Layer 2 of a small transformer language model trained on English Wikipedia (8 layers, counted from 0, width 96).
A neuron adds its activation times its output weights to the MLP's output. To switch it off is to set its activation to zero at one token and run the rest of the model.
A neuron's activation on a vector x is GELU(weights . x + bias), where the dot is the dot product.

Input weights of the MLP neurons that the questions are about. A number n stands for n times 0.0034.
n17 (bias -0.154): 6 0 66 -15 16 21 8 -3 47 -12 -13 0 -10 -24 -8 11 -24 38 4 38 -13 -31 -46 -31 12 -24 -5 -3 -24 9 -5 -17 17 12 28 -20 -8 18 19 -38 -27 -1 6 -47 21 -9 -16 63 34 5 -15 -33 -22 14 -12 -2 -7 -14 -39 -24 -26 -35 23 -26 38 -26 23 16 16 -5 28 -29 -4 -17 2 -21 33 -5 7 -15 35 -4 63 13 -2 -10 11 9 7 -36 -43 22 23 -9 43 26
n27 (bias -0.270): -6 47 -23 -40 28 20 -28 17 -27 -15 -23 2 21 53 -3 43 -8 -33 63 7 1 -19 -28 -10 -33 9 -12 -23 -13 -36 0 30 9 7 34 8 -1 26 31 4 -21 -56 26 0 5 -1 12 -8 -17 7 -21 -16 -32 -2 -30 21 -5 -24 -29 -19 7 -4 -3 35 -11 -34 23 -20 31 62 55 30 0 -22 -30 13 -23 -27 -26 27 -3 -36 95 -42 -14 8 -11 -3 15 -18 14 0 25 -44 -9 35
n31 (bias -0.087): 4 15 5 -20 13 -20 -19 -9 -13 2 2 38 4 11 -10 -27 18 -3 -3 9 -21 -14 -4 -7 10 -31 -16 16 4 -32 -28 -4 3 10 11 -2 -21 1 23 16 15 19 2 -25 42 -22 20 26 6 -21 -7 19 -10 12 17 0 2 12 -43 5 13 11 21 -13 -5 12 -20 -37 17 -9 -15 -38 -7 -5 16 24 19 -16 0 -68 10 7 25 -11 12 -4 11 -50 25 7 8 19 16 -14 4 -5
n60 (bias -0.038): -13 -1 15 -1 -1 -19 14 -11 -18 10 -37 -39 -15 -12 -3 -24 34 -21 12 -52 -33 0 -15 -23 -12 17 -6 54 -17 8 14 13 5 22 45 -6 -15 23 22 -7 -23 6 26 51 5 34 0 -22 -23 -45 -31 -13 17 -31 -9 31 0 -3 -42 -27 -1 1 -9 -6 -4 41 16 -2 38 19 30 5 -9 27 -20 -15 2 -3 -13 30 24 0 10 -24 11 9 -2 35 -13 -9 -6 -1 23 -39 -1 37
n84 (bias -0.080): 7 -18 25 -23 -12 -6 13 -30 -8 6 17 -8 26 7 -16 6 21 55 5 37 19 -13 -40 -15 18 -3 -41 12 -43 -28 -19 -3 23 -3 -6 -2 -26 50 11 17 -3 -29 38 36 5 0 14 -18 20 12 1 -40 -11 34 12 25 -9 23 -4 -26 -3 -17 -13 -17 25 -4 -23 21 52 -3 -4 -37 -42 -6 -34 -5 4 12 51 6 20 13 40 -22 -11 14 -8 -42 10 4 -3 -5 4 23 -3 -12
n85 (bias -0.237): 16 35 -4 -43 10 -34 -25 -41 -17 -8 -6 -10 1 5 28 26 -36 -6 3 -12 -17 -41 14 27 -6 3 -14 33 44 26 2 42 -25 3 2 27 15 40 29 14 -22 -2 -8 16 21 -47 38 -24 -11 11 68 -32 1 -41 11 14 50 -16 -32 18 30 14 -9 55 -14 13 -18 6 44 -21 -7 -19 -20 7 -24 8 -13 -3 -28 18 31 1 1 -7 -34 -12 -13 33 -17 -26 20 -46 -29 -1 -13 -24
n90 (bias -0.283): -14 21 0 -21 18 26 -54 9 49 -33 16 -38 -16 6 9 36 22 20 6 -24 31 -10 -13 -42 42 -5 8 66 -27 43 31 22 -12 7 44 -26 -1 23 -3 11 24 15 -4 0 22 -29 35 26 -56 41 -8 9 -43 40 10 -14 -4 -42 11 -3 -20 -59 -15 -24 6 11 7 9 -19 -1 -24 1 8 -12 -10 -28 31 2 3 13 8 15 -10 17 37 -33 0 -32 0 -41 -18 12 -11 -34 -20 -21
n98 (bias -0.115): 0 52 25 -34 15 -4 -35 -13 3 5 -38 -6 16 33 -60 -27 -10 9 5 15 66 -15 -43 -26 9 3 -28 10 4 -12 0 73 -41 21 -18 -19 3 26 -1 25 -6 19 36 17 55 -30 45 19 11 -8 14 -6 4 14 -19 -28 39 -23 -20 4 10 -39 -8 39 -12 30 16 21 -11 -26 -4 3 -31 19 -4 -18 37 25 -26 -37 35 -15 37 -34 7 20 -16 -12 5 -2 5 -24 -16 -42 13 -21
n101 (bias -0.362): 1 47 7 -20 27 -9 -15 -38 15 2 9 27 7 -19 -11 36 3 -24 0 24 12 -13 -19 9 31 19 -26 16 15 -26 1 19 5 1 5 33 -4 13 20 50 15 -3 4 12 6 -14 18 9 -52 -19 42 -6 -14 -15 -27 -11 24 -27 -3 -19 4 18 49 46 31 -30 47 -36 -5 25 14 -7 -35 -16 -21 -13 2 -35 -40 -18 6 -12 -13 -16 -3 -18 -21 11 4 -25 26 15 -20 -44 -18 -25
n102 (bias -0.207): 2 -12 -27 -12 -4 22 5 5 -2 -23 -21 -49 -4 16 -41 17 15 24 42 -11 27 16 3 -56 -28 3 -40 -20 -4 10 19 6 50 21 4 9 24 -5 -2 26 -47 31 10 2 -9 -2 35 -27 1 -13 9 3 -3 7 37 -43 36 13 8 -1 -44 -9 -2 -26 -8 6 28 -14 17 34 24 -3 45 6 -12 -16 -25 10 20 41 -12 -30 -21 5 -9 -2 -12 32 0 21 -27 -24 14 21 26 33
n103 (bias -0.197): 5 1 -23 -2 -6 -6 7 1 16 -6 -41 -25 75 7 -5 12 -1 37 -13 8 19 13 -4 -26 4 5 6 9 -35 29 47 27 -19 -12 -31 -51 -5 -25 0 -6 9 7 -4 7 -7 15 0 -20 -31 55 -25 -18 -44 31 -1 0 3 17 -14 -16 -30 18 -22 39 -8 14 61 15 9 29 -4 6 -31 -1 -25 -23 21 22 34 16 20 -46 -7 -8 3 3 -13 -1 18 50 9 -20 0 -29 -11 -5
n106 (bias -0.032): -43 22 -7 27 27 17 11 6 -19 7 16 -1 7 2 13 44 7 -16 23 11 -4 -15 -23 -21 1 1 -15 -7 -57 -28 20 21 -2 12 -3 -10 -27 21 14 6 10 -17 2 -8 26 -33 8 9 -16 33 21 -27 12 -40 -11 -20 29 -37 -6 -33 -10 9 16 19 -5 -10 6 6 -21 -13 -44 2 17 33 -8 30 21 6 -1 6 18 17 -8 -19 -9 9 -12 1 -26 -27 -12 16 -7 -16 11 -26
n118 (bias 0.053): 7 -1 15 -40 25 -22 10 -27 23 -9 -23 -16 31 2 -17 -13 7 -11 -26 -40 33 10 -10 -23 -39 10 -38 10 -28 6 1 49 3 61 -2 -35 -2 -11 2 -4 -20 -12 1 13 21 -22 -21 21 -42 40 -8 5 -37 0 -36 25 29 21 9 -16 4 -12 -2 -7 20 12 54 2 16 -4 23 9 -1 -8 -9 0 -20 12 -20 18 27 18 18 -11 -9 12 -4 25 13 27 10 -3 4 -43 10 -25
n172 (bias -0.161): 8 20 1 3 45 6 4 -8 11 15 10 -28 3 -44 -24 -13 -71 -3 7 22 11 -34 -23 -19 2 -2 11 9 -1 -5 37 7 -6 -4 36 -7 -50 -18 18 -1 25 10 -26 -30 21 2 16 6 3 -7 0 10 24 -23 16 -29 -3 -33 20 -5 7 23 65 42 -48 -10 0 10 5 -19 -10 -8 -28 26 -20 23 -1 1 -3 -39 15 -40 23 9 9 -15 1 32 17 -3 -3 -13 -26 -3 47 -9
n235 (bias -0.237): -10 13 25 -17 38 19 -59 41 30 -24 -44 -27 -4 32 -25 38 10 18 23 -31 -9 6 21 -63 11 4 1 -31 -16 54 4 4 -17 16 25 1 31 16 -14 -11 0 2 23 14 -28 9 -12 6 5 2 -34 44 17 39 4 3 19 3 -84 -4 -30 -23 -2 -16 -2 -5 -36 25 -42 28 27 27 -15 29 28 0 50 8 -26 -17 20 -4 4 2 17 -22 -28 -55 18 -17 -3 5 -25 5 -10 -8
n239 (bias -0.269): -21 -6 13 -20 -11 -15 16 9 -13 26 7 -32 3 -24 -26 18 -2 7 23 -1 17 -5 -24 18 24 19 21 -15 28 17 -1 -10 32 -8 -18 49 26 -14 -8 -16 17 37 -2 24 -7 1 21 7 17 -18 28 4 -1 -57 11 -16 -3 -2 -15 -10 12 9 29 -9 -6 -22 -1 4 -24 -13 7 -14 -28 7 -30 50 23 -6 -1 -32 0 -35 15 8 -31 11 4 16 17 -24 14 9 0 -12 -11 -18

Output weights of the MLP neurons that the questions are about. A number n stands for n times 0.0027.
n17: -16 -56 -19 -21 -11 14 4 39 -36 25 -2 4 24 -4 -22 13 4 22 -22 -59 15 -19 80 -4 -20 5 27 -26 -23 -2 41 30 -18 28 36 -10 22 17 21 52 -21 -67 0 25 -16 15 -53 1 -41 -5 -5 6 1 -32 3 -1 -28 5 3 -1 -47 8 -14 -48 81 -8 15 -21 3 -23 23 2 43 -34 -11 67 -43 55 8 -2 -1 -27 -14 -17 -19 -1 46 46 38 -5 36 43 23 -15 -6 -20
n27: -1 3 -15 -24 -17 60 5 14 4 -95 27 -5 -1 -10 -42 30 34 16 8 13 -7 -3 29 43 4 12 -34 -18 -36 -68 17 -36 44 -29 21 14 -67 -2 -20 -18 -32 -12 -28 -11 15 19 -32 -15 -22 38 11 46 8 43 0 -22 3 1 46 -42 15 6 39 -72 48 -35 -7 2 4 25 22 26 43 -10 4 -10 13 -25 83 18 0 24 11 23 -21 -38 14 5 0 10 -20 23 -38 -21 -6 22
n31: 7 -10 -13 18 26 -20 22 -6 -19 -1 -7 -11 -7 -25 -1 12 17 15 6 -16 13 0 -40 25 -24 13 52 -9 2 40 25 58 2 -31 5 6 17 20 1 -7 -4 -49 -3 -5 -16 50 -5 5 -29 25 -16 -41 9 -29 -8 -4 3 3 16 -15 -13 -7 14 9 -7 -14 2 46 -45 -31 14 24 15 11 -34 -29 -11 17 -2 75 -6 -37 -10 22 -5 -16 -25 26 -6 -22 13 -17 10 12 -15 -20
n60: 18 30 -2 17 -10 -15 -16 -11 21 -6 23 -5 -11 -1 -7 -26 -2 11 -11 2 -19 30 17 2 -2 34 -5 -26 7 19 13 -17 -16 7 -35 0 64 -12 -53 -7 9 6 7 -10 -15 -32 -20 -42 25 9 2 37 -9 43 19 -24 9 15 21 -3 -21 19 -10 3 10 -9 -43 -32 -69 12 31 48 16 3 38 13 2 -20 23 14 -36 -2 14 -19 -13 -3 -21 2 -30 27 -11 -28 2 16 29 2
n84: 4 12 16 36 -2 -15 15 -9 23 12 -59 30 24 -18 43 8 -14 -49 -48 -8 -27 -22 11 24 -18 19 -9 23 -9 22 13 -6 -44 -20 5 23 -16 -21 -6 -11 51 -33 0 20 48 51 -19 7 -14 -12 -3 -20 14 17 27 49 18 -9 -46 41 -10 8 -7 -1 -19 -49 16 -11 0 -17 37 -8 -9 -9 2 -19 -9 -6 -14 1 -19 11 -12 -2 28 -2 -31 37 -4 17 -18 5 -25 31 -14 -3
n85: -6 11 2 20 -2 29 9 14 11 0 21 4 8 -32 -51 18 27 3 -33 26 -7 36 -7 -4 -8 13 -8 -41 -40 -19 -31 8 11 -10 9 -55 -24 -38 -2 4 13 -6 25 12 -15 36 6 56 -9 29 -18 26 16 56 -35 -25 -34 40 -22 -10 -15 -30 -28 -71 26 -46 -18 -2 -12 29 0 12 8 3 32 21 45 22 1 -19 -42 27 18 4 23 -47 -20 -44 32 50 -33 52 24 -18 6 -1
n90: -18 -12 -8 -31 -24 -34 -12 35 5 -60 -2 -21 14 32 5 -17 -23 18 -12 1 -6 5 22 8 -49 16 -18 32 -31 -4 19 -38 63 36 3 -16 63 23 32 16 -72 12 40 -5 -5 16 3 -35 38 33 -18 33 26 50 -33 2 33 18 12 26 -6 -8 19 -41 4 -33 -19 -7 17 79 15 -40 0 -6 -2 9 -53 5 -77 -21 -48 4 -25 -53 10 -19 -3 -16 3 10 70 -10 6 44 -21 -3
n98: 46 -13 3 27 -43 -46 -19 31 3 -3 75 -30 -12 28 22 -29 -38 70 -37 -13 15 -44 22 -22 85 9 22 23 75 -9 25 -20 -42 -63 -19 -4 -12 -4 32 -1 19 -13 15 -8 -16 -7 0 -12 -10 11 22 -31 -36 -59 39 13 13 -5 19 -40 4 6 -1 -25 1 -9 3 -57 -16 -46 10 -35 -17 3 28 22 7 55 17 -12 41 53 33 4 -12 -36 14 -35 -14 7 40 -27 -33 -7 6 -34
n101: 4 7 -8 12 15 -10 -21 -2 32 -2 -7 -4 -14 -16 6 1 8 9 25 4 11 -4 14 6 -36 -22 23 -26 -15 -2 -3 11 -4 18 6 4 -21 -18 16 -5 27 -9 -19 -39 -31 -38 17 -24 -3 -16 -23 10 -28 -10 14 44 -11 10 -41 31 15 -5 -7 -17 -15 -8 -48 -10 -8 -39 24 -32 6 7 85 53 2 42 -15 45 2 -45 -38 2 -23 -18 7 2 29 -44 11 19 32 32 44 76
n102: 25 6 -3 7 -4 -23 51 2 12 38 -20 -32 -45 27 23 -28 -11 5 25 22 -20 -15 -15 18 35 13 -13 17 20 -1 7 -10 -39 4 1 0 23 49 7 20 -13 -28 -32 -26 -1 -22 -3 -12 20 5 21 -41 15 -50 34 -11 12 13 23 -64 79 23 -36 -19 13 -17 -35 39 2 1 -2 -14 -52 17 12 31 9 34 -23 -56 51 30 -21 12 25 -5 8 -44 11 -49 -3 -8 -22 31 -18 -5
n103: -29 -20 -27 -14 12 56 -2 -29 15 -8 -12 -1 -6 -18 1 16 17 10 5 28 19 -16 -12 11 -24 27 34 56 -22 10 -11 26 -49 10 -1 -9 46 33 16 -5 3 -18 -15 -25 31 17 26 15 32 -17 -14 -1 -5 -12 2 -13 35 -17 -4 20 7 -7 -3 -30 26 9 -49 -15 1 2 -49 -18 -9 -37 60 -40 5 31 -29 31 9 19 20 -24 -5 52 1 -25 -25 -69 -49 36 10 -20 6 16
n106: 33 -19 3 -30 -23 -17 10 -31 -4 -27 5 -7 5 -15 -24 -14 16 65 -26 0 -9 35 15 2 12 -19 13 14 9 -5 10 -8 -41 8 13 -3 45 -11 -11 19 -24 -20 -6 56 -13 30 -18 -23 -10 -21 16 -30 -28 -6 31 23 6 48 0 27 8 16 16 -7 -14 4 1 -42 5 -33 40 -11 12 -9 38 0 -23 9 -4 -19 -36 -22 44 9 8 -2 -24 -5 -1 3 1 -2 21 2 -39 12
n118: 40 -16 -25 -18 0 42 26 -8 4 -7 -19 18 32 -9 11 10 14 -15 -38 -24 19 38 23 -11 43 15 -9 33 -29 -17 -29 11 -21 -12 23 21 -8 -13 -44 -14 -10 -12 -32 26 -1 1 -7 11 5 1 -8 16 19 8 -31 -34 28 -20 -30 -4 -23 29 -7 25 -11 11 15 -17 -6 20 44 1 -2 -5 20 33 22 28 0 -33 -25 -16 7 -8 -19 11 43 17 -16 -30 -18 -19 -7 -3 6 -25
n172: 6 -43 -27 -3 -10 45 -27 -86 5 22 32 17 -3 -4 -36 39 67 -12 -18 -15 42 35 -29 26 -17 -7 -19 39 -8 2 1 38 21 -14 -40 0 -7 22 -11 -2 -35 -50 -24 -14 35 3 -14 -12 19 5 9 -2 -35 38 -16 -21 15 18 -20 23 15 4 -34 1 18 8 -32 21 29 -3 14 12 19 25 13 -15 0 0 27 6 -15 16 29 9 -30 6 41 -16 17 -43 -44 0 20 -35 -20 -1
n235: -23 -11 -15 28 -2 8 -14 -34 15 -4 -33 14 24 2 -3 17 1 5 6 1 66 20 -10 22 -7 -44 -21 -6 -22 22 -6 14 -15 -22 16 -48 -40 -20 35 11 14 -28 38 -13 3 -5 37 -31 20 -39 -38 -4 34 1 4 21 49 -42 11 8 -19 8 4 -73 21 -22 -29 -1 -40 12 -26 23 2 20 2 43 41 -31 -50 -33 13 42 -23 70 -6 -25 14 22 34 -58 43 49 -40 14 24 -32
n239: 13 17 -40 34 -2 -1 -25 -19 20 -2 -37 48 -10 -2 2 9 17 -7 -15 -4 -8 6 8 1 10 -27 14 37 -5 -13 1 32 -44 21 31 -45 -13 7 9 -24 -9 -42 2 -18 6 -17 20 -28 -22 18 -21 7 -9 50 -20 8 6 24 -3 -24 -13 -13 17 19 -8 48 -3 -19 17 0 28 15 31 18 13 -9 -14 -4 -15 23 -7 14 -16 -10 8 -16 5 -7 -36 22 -6 -25 -3 -22 27 -3

Each question names a token from some text and the token that comes next. It shows the vector x that enters the MLP there. A number n stands for n times 0.075.

Then comes g, the gradient of the next token's log-probability with respect to the MLP's output, scaled to length 1. A neuron's effect is roughly proportional to its activation times (output weights . g). A number n stands for n times 0.0045.

"i", then "vers"
x: -28 -15 11 -22 1 -1 1 0 -12 28 -2 -12 -11 33 39 -16 14 -50 2 -16 31 15 1 23 3 15 -10 -32 6 3 -10 -10 -16 5 3 -21 -15 23 -11 -21 -4 0 -8 23 -24 -12 -13 12 39 -25 10 -6 -1 -6 15 6 -13 -1 -8 7 -5 11 -5 14 -22 34 22 -36 -2 15 -47 -15 27 -10 5 -8 11 10 -22 21 -14 13 1 18 12 16 -21 10 -1 12 4 3 22 23 -28 28
g: 5 40 0 2 7 2 -26 5 -45 29 -23 -39 -8 26 -8 9 33 -1 11 5 19 -12 4 9 15 -11 -38 -1 29 -5 -29 -25 39 -2 -4 11 -17 6 -15 10 6 15 -6 5 16 -20 -11 -11 -11 -11 16 -26 -45 26 27 1 21 38 0 -12 -50 -24 43 -19 23 42 -3 9 13 27 14 -5 -35 -19 -13 -16 -6 -14 7 -11 -20 -13 32 14 2 -18 -39 31 -38 18 -21 -1 -41 12 29 66
Which neuron, switched off, raises the next token's probability most? n27

" Other", then " highlight"
x: 14 1 9 37 13 22 27 -3 -7 -4 12 34 -6 -12 -19 -14 30 -23 -21 -29 20 5 -5 15 6 3 -4 -10 31 -26 14 -17 21 -37 -28 8 -14 -16 -9 32 3 10 -19 -10 -27 19 -15 4 -8 2 -5 -3 13 -27 -4 6 -6 -12 -8 -2 -22 0 5 14 14 9 -6 -24 9 17 -3 12 -38 -15 -8 14 -15 -11 -16 -11 -3 -3 -15 10 6 30 58 26 12 -44 -7 -9 -15 -1 14 -16
g: 29 -12 -1 2 -42 25 9 26 -26 1 -1 -24 27 18 13 3 -7 9 9 42 5 -31 -4 13 7 6 -8 -34 7 -51 -27 -7 -23 -9 -24 -16 -18 -17 -5 34 35 -2 35 -63 -21 -6 18 -9 -13 -9 -5 18 40 19 -8 3 -7 -17 4 40 -7 -9 8 -25 10 -13 -28 25 12 -9 16 1 -23 -40 -2 -21 -16 -9 23 14 -18 6 -23 -12 -17 21 9 32 -10 21 15 -17 77 56 5 -2
Which neuron, switched off, lowers the next token's probability most? n101

" ", then "qu"
x: 11 -37 -14 -4 -7 -29 -7 0 5 21 -3 13 2 4 14 -25 17 3 -11 10 8 25 -5 -6 11 -16 1 -3 9 -2 -12 -9 -11 -15 -1 1 8 -24 4 -3 0 -8 -21 -13 4 37 -14 6 -1 2 -4 10 -13 16 1 1 -12 -2 7 18 5 -16 -5 -23 33 2 4 -14 3 9 13 -4 -1 -40 5 -42 -5 7 17 -12 -29 4 -14 3 28 6 -12 8 2 19 5 57 2 -5 -26 -4
g: -32 -21 -20 21 -41 -15 39 16 1 10 -19 25 3 -13 -6 27 -37 -10 8 26 -8 -4 -9 18 37 23 -52 -10 0 24 -42 -3 -10 -12 2 31 -4 -11 -40 -59 3 5 18 27 17 24 8 25 -3 0 5 16 8 -5 -3 -3 -11 -10 -23 -26 11 -4 26 25 22 24 -39 20 2 32 -11 -38 34 -34 -15 -12 36 -39 11 20 -15 0 -45 -11 -31 32 9 -19 6 42 -12 22 11 17 12 6
Which neuron, switched off, raises the next token's probability most? n31

"s", then "ia"
x: 7 -36 -3 24 -25 15 12 -15 0 28 -20 -24 -8 1 66 -12 -17 -30 -9 -6 12 23 16 21 -8 6 31 7 -17 -11 1 23 -23 2 -4 -19 -14 1 -47 -7 21 -5 1 -26 -10 7 10 -2 22 -4 -5 2 -14 -3 -13 -15 -4 -5 -8 38 20 -26 -5 13 -9 -11 23 -1 22 27 25 -26 19 -15 -5 24 6 4 -24 -11 12 0 -5 -8 7 52 10 6 -41 -35 14 -7 23 -17 -4 2
g: -34 11 -9 15 22 -40 66 -30 2 16 62 14 46 7 23 -4 3 -13 9 -26 -6 23 17 18 -32 12 18 3 -5 14 -26 -19 47 24 1 37 19 -15 2 -16 19 29 -39 15 9 -12 -18 -28 -34 -16 3 11 0 -31 -9 -8 -4 -48 -33 37 23 -18 -32 -8 -7 -32 -26 1 14 21 -7 15 17 24 11 -7 1 -11 -23 25 -3 -1 -24 -13 17 26 -13 -5 -22 -24 4 16 3 -36 -16 5
Which two neurons, each switched off alone, lower its probability most, in order? n98, n239

" ", then "lea"
x: 9 -35 -20 14 -2 -25 -9 6 9 14 0 4 -7 5 11 -23 16 10 -10 15 4 24 -2 -20 15 -10 12 11 12 -1 -7 -16 5 -20 -3 4 8 -9 4 -5 -10 -1 -27 -3 -2 37 -10 9 -4 2 -5 6 -8 22 1 18 -20 -9 -3 3 -1 -11 -2 -24 30 -1 -3 -8 5 4 10 -1 -7 -34 -1 -34 -8 4 15 -13 -31 5 -12 0 28 4 -8 -1 6 -1 2 61 -2 3 -31 -5
g: -43 9 19 15 -20 -6 2 -17 -64 -6 11 6 1 -3 -7 -2 12 -8 13 18 -32 -4 -21 -22 -22 14 34 5 -3 10 2 24 42 0 7 -31 -15 16 -9 21 25 14 1 41 6 8 13 5 17 21 3 4 -37 37 6 21 -9 1 -11 -9 0 -13 -16 -19 -2 -33 32 -41 17 34 -3 26 -1 -6 -40 18 -21 8 -35 26 -39 23 23 -34 21 -1 -15 5 -59 -6 18 5 20 -48 60 -12
Which two neurons, each switched off alone, lower its probability most, in order? n90, n102

" was", then " brief"
x: 18 -1 -17 -20 -1 -1 41 22 10 9 7 -14 -2 16 7 -11 -19 17 -20 7 -8 -11 24 -2 -5 5 -8 -23 -20 3 -22 -8 31 17 -34 -13 8 -4 15 -6 40 -27 -17 -1 -1 14 -4 7 -27 1 -1 -10 -2 -10 -10 17 -8 5 3 25 5 -9 7 -14 17 0 -42 -5 -50 -17 -4 17 29 -81 9 10 0 1 4 -30 24 -10 4 -39 2 16 37 21 11 30 4 1 15 -3 39 -2
g: 18 8 -44 -9 -3 11 -55 -10 -20 -16 -1 28 0 8 -1 6 -7 -10 17 -13 14 39 6 -3 -28 16 -2 -7 25 12 -55 -17 27 30 4 -1 -46 -18 -11 -31 -14 -9 0 23 34 47 10 -11 6 4 17 -17 2 7 -1 -4 -30 -13 -24 20 -60 16 25 -27 3 17 -11 -1 13 35 2 3 -17 29 28 -18 -17 44 -13 28 -12 4 18 -19 -40 -19 34 9 -36 29 24 -18 -24 41 0 23
Which two neurons, each switched off alone, lower its probability most, in order? n118, n102

" of", then " on"
x: 5 -14 9 26 5 -2 24 -6 22 18 -10 -30 0 -9 22 3 24 4 -36 -7 15 30 -14 -4 1 -3 15 23 4 17 2 -21 12 7 5 -8 -30 -13 11 -13 -3 16 -8 14 1 1 -29 8 -6 -4 -6 -1 -18 -8 11 11 -2 -12 -3 1 10 -9 0 -49 -25 10 -12 -5 7 0 12 9 -5 -34 0 -18 23 -31 -23 22 -4 -11 1 25 -18 -2 67 11 2 -24 -7 -7 -7 27 3 29
g: -1 12 -8 -51 -9 36 -32 37 26 -2 -39 -13 18 -16 -4 4 -26 24 7 3 -19 15 42 -26 -10 -11 -42 -66 -20 20 24 12 22 -5 -5 -2 -8 10 34 -2 -19 23 5 -15 30 -14 17 -8 15 4 24 -12 -34 -12 -30 -23 -14 1 20 -39 0 -13 23 46 -17 -3 24 5 10 -34 30 32 12 -31 -16 19 -13 30 -2 8 11 -10 37 -3 -8 -11 8 -37 20 -18 -4 23 49 10 -28 2
Which neuron, switched off, raises the next token's probability most? n60

" four", then " album"
x: 5 -19 18 42 9 11 13 -19 8 -24 -21 39 -10 3 8 -20 12 -30 12 -24 14 15 6 -9 4 7 17 4 16 -16 -7 3 -1 -15 -51 16 -15 1 -12 -8 15 33 11 -1 0 14 -18 -6 -5 -21 11 -11 -6 -22 -13 -21 -21 7 -14 12 -4 42 -1 2 17 16 17 -15 16 3 0 7 -15 -41 5 -15 -43 30 4 -14 3 -2 20 -13 -5 22 43 15 11 -13 11 -23 -16 13 25 -3
g: 9 -7 11 -8 -15 10 -40 6 -18 -13 52 -11 14 20 -14 13 7 -6 -11 4 10 -7 -16 0 16 21 -31 -25 -56 -21 8 4 20 34 10 0 26 -33 -18 28 19 14 13 -29 -34 29 62 -6 -7 16 23 28 -34 9 53 -38 -47 -16 8 -23 11 20 -30 0 -14 -3 14 -16 14 -11 -32 6 -12 11 17 -31 -5 -8 2 -39 19 -17 43 59 8 -12 11 -5 0 -4 3 6 6 -8 -30 12
Which neuron, switched off, lowers the next token's probability most? n84

" off", then " with"
x: 13 -50 -30 15 -15 5 8 -1 14 -13 12 10 -32 4 -11 -22 6 -12 -32 -1 -1 1 33 -19 -11 12 -5 1 11 9 -15 -23 -15 4 8 9 29 29 9 1 50 31 3 -3 -5 30 -23 14 17 -9 -26 -7 19 18 -30 12 -6 5 -28 -13 -9 0 9 -15 -11 31 13 -17 -46 21 -6 -30 -7 -3 16 22 -15 0 -5 32 -6 7 -29 -21 -22 -21 37 2 -23 24 5 -1 21 -12 30 12
g: 32 -20 -31 16 8 39 -41 -1 7 18 9 -34 9 39 -6 -6 -3 -25 4 2 -24 9 23 -34 24 -3 9 -67 2 -31 3 -20 -27 8 -15 -10 -11 -3 -13 3 13 18 -29 -51 -1 25 -19 8 12 -3 21 1 -6 -3 8 6 -17 49 3 33 -3 4 28 56 -17 -11 -17 -2 1 -21 3 -10 -10 -24 11 24 -16 12 22 67 0 -7 20 -15 -2 6 -20 -19 13 15 -3 8 64 -25 -31 -7
Which neuron, switched off, raises the next token's probability most? n235

"s", then ","
x: 6 -32 0 21 -36 4 7 -24 -11 14 11 -13 -19 -10 69 -15 -19 -26 -20 0 12 22 26 15 1 21 14 4 -6 -10 -9 -6 -14 -13 -4 -8 6 -11 -38 -13 12 12 -6 2 -8 26 13 -6 37 -3 -12 27 -7 -14 7 -8 -13 8 -13 22 23 -11 -4 12 -8 -16 8 -6 -7 20 32 -1 7 -18 -12 41 -7 9 -15 -8 0 -1 -5 -9 0 50 24 9 -40 -32 5 -5 -6 -19 -12 1
g: 7 21 6 17 -24 1 23 -5 12 -35 9 32 -18 11 11 -1 -4 -26 -23 -20 34 -44 48 -8 -30 -6 12 36 -6 -23 16 11 41 7 -16 -11 1 2 20 -48 9 -22 -26 -27 -35 -13 -21 -72 15 2 11 12 1 9 9 1 -45 8 -36 0 -20 13 20 -2 6 -2 -6 0 24 42 -29 -3 -2 23 -9 7 -22 0 13 14 -13 38 -7 -1 6 -18 15 18 26 25 12 10 70 -18 -17 -26
Which neuron, switched off, lowers the next token's probability most? n239

" a", then " genre"
x: -3 -1 -50 34 13 7 15 -9 -19 21 -9 6 5 -8 -15 19 -13 -11 2 5 31 2 14 -33 -40 -2 20 -8 17 -11 -27 -32 -4 -18 -47 -4 23 -11 -18 -8 -6 9 -14 17 -2 19 11 -17 11 8 -3 18 3 18 3 -19 -17 9 8 13 -19 12 17 -9 13 -11 1 16 12 25 -10 -18 20 -15 13 -10 2 23 4 -20 -38 34 -18 0 -13 25 42 0 0 -4 -1 -21 -1 20 17 3
g: 24 -6 14 19 44 -2 24 29 27 -10 -30 3 26 8 10 11 38 28 -37 21 34 20 -40 -7 43 -28 -15 -20 -26 23 1 23 -25 29 -13 -13 14 -11 9 29 24 2 -21 15 -17 1 20 -35 -19 12 2 -9 -35 -30 18 -40 -16 -36 -13 2 -2 6 -13 -19 -27 8 33 -3 27 26 -27 -4 14 74 -26 -9 1 -28 -15 2 7 3 -20 6 -6 22 12 2 -5 7 -32 -26 -38 -17 -27 0
Which neuron, switched off, lowers the next token's probability most? n102

" Type", then " A"
x: -12 30 -27 9 4 -7 10 -11 20 1 1 12 13 -9 -17 22 -10 -38 3 -18 2 16 13 -8 6 0 -1 2 12 25 -12 26 -9 -24 -30 7 -4 -7 -20 22 12 -17 1 -3 -9 -9 -2 -16 -34 33 5 -9 -32 -24 2 -20 -5 10 18 22 9 26 4 13 -8 7 -21 -21 9 16 -1 -35 -20 -10 14 4 -11 -7 19 -11 -31 27 -16 19 -5 33 64 12 7 -42 -2 19 -15 -3 -27 -15
g: -9 10 18 -24 -27 12 -24 -20 28 -6 1 49 -4 -31 -12 -20 16 -17 28 13 -11 -10 -31 -2 -23 9 7 -27 -73 17 -10 34 4 19 14 -23 27 -42 -17 15 6 -20 13 -15 14 13 -18 6 -4 -12 22 -7 49 61 15 -7 15 -30 8 8 -9 -7 -2 -15 8 17 47 -5 4 -42 5 11 -76 34 -21 -20 1 10 6 -18 6 3 10 31 16 2 14 30 9 -4 14 -10 -21 1 -14 8
Which neuron, switched off, raises the next token's probability most? n101

" him", then " growing"
x: 14 -20 -34 11 2 6 9 9 -5 15 25 -23 0 41 1 -9 -20 10 -33 8 26 -3 -23 -29 -3 27 0 -41 3 -2 -40 45 16 -20 -15 30 -27 -36 39 -22 37 9 -1 -11 13 55 -20 20 23 -9 -2 1 8 -12 -7 -1 -5 4 23 25 -14 29 -6 13 -16 -11 3 -34 15 -14 -5 -6 32 -31 12 -5 -22 -14 -7 -14 7 6 -36 -30 16 -1 10 8 -20 26 27 -6 7 -1 29 -2
g: -26 14 25 -7 -19 29 -12 37 -32 15 12 2 12 -15 21 -9 -49 19 23 -8 12 3 19 -41 -39 -15 -43 17 -8 -1 22 23 -29 10 11 -7 1 -17 10 -1 9 -9 -28 27 -6 7 64 0 -32 -3 10 12 -9 15 -37 6 -32 8 -12 13 -3 -43 -13 -21 -8 -26 -41 12 38 23 10 26 -3 -25 -32 -36 19 -1 7 19 -20 15 31 -29 -7 -11 22 39 -13 33 20 -21 27 -9 31 28
Which neuron, switched off, raises the next token's probability most? n172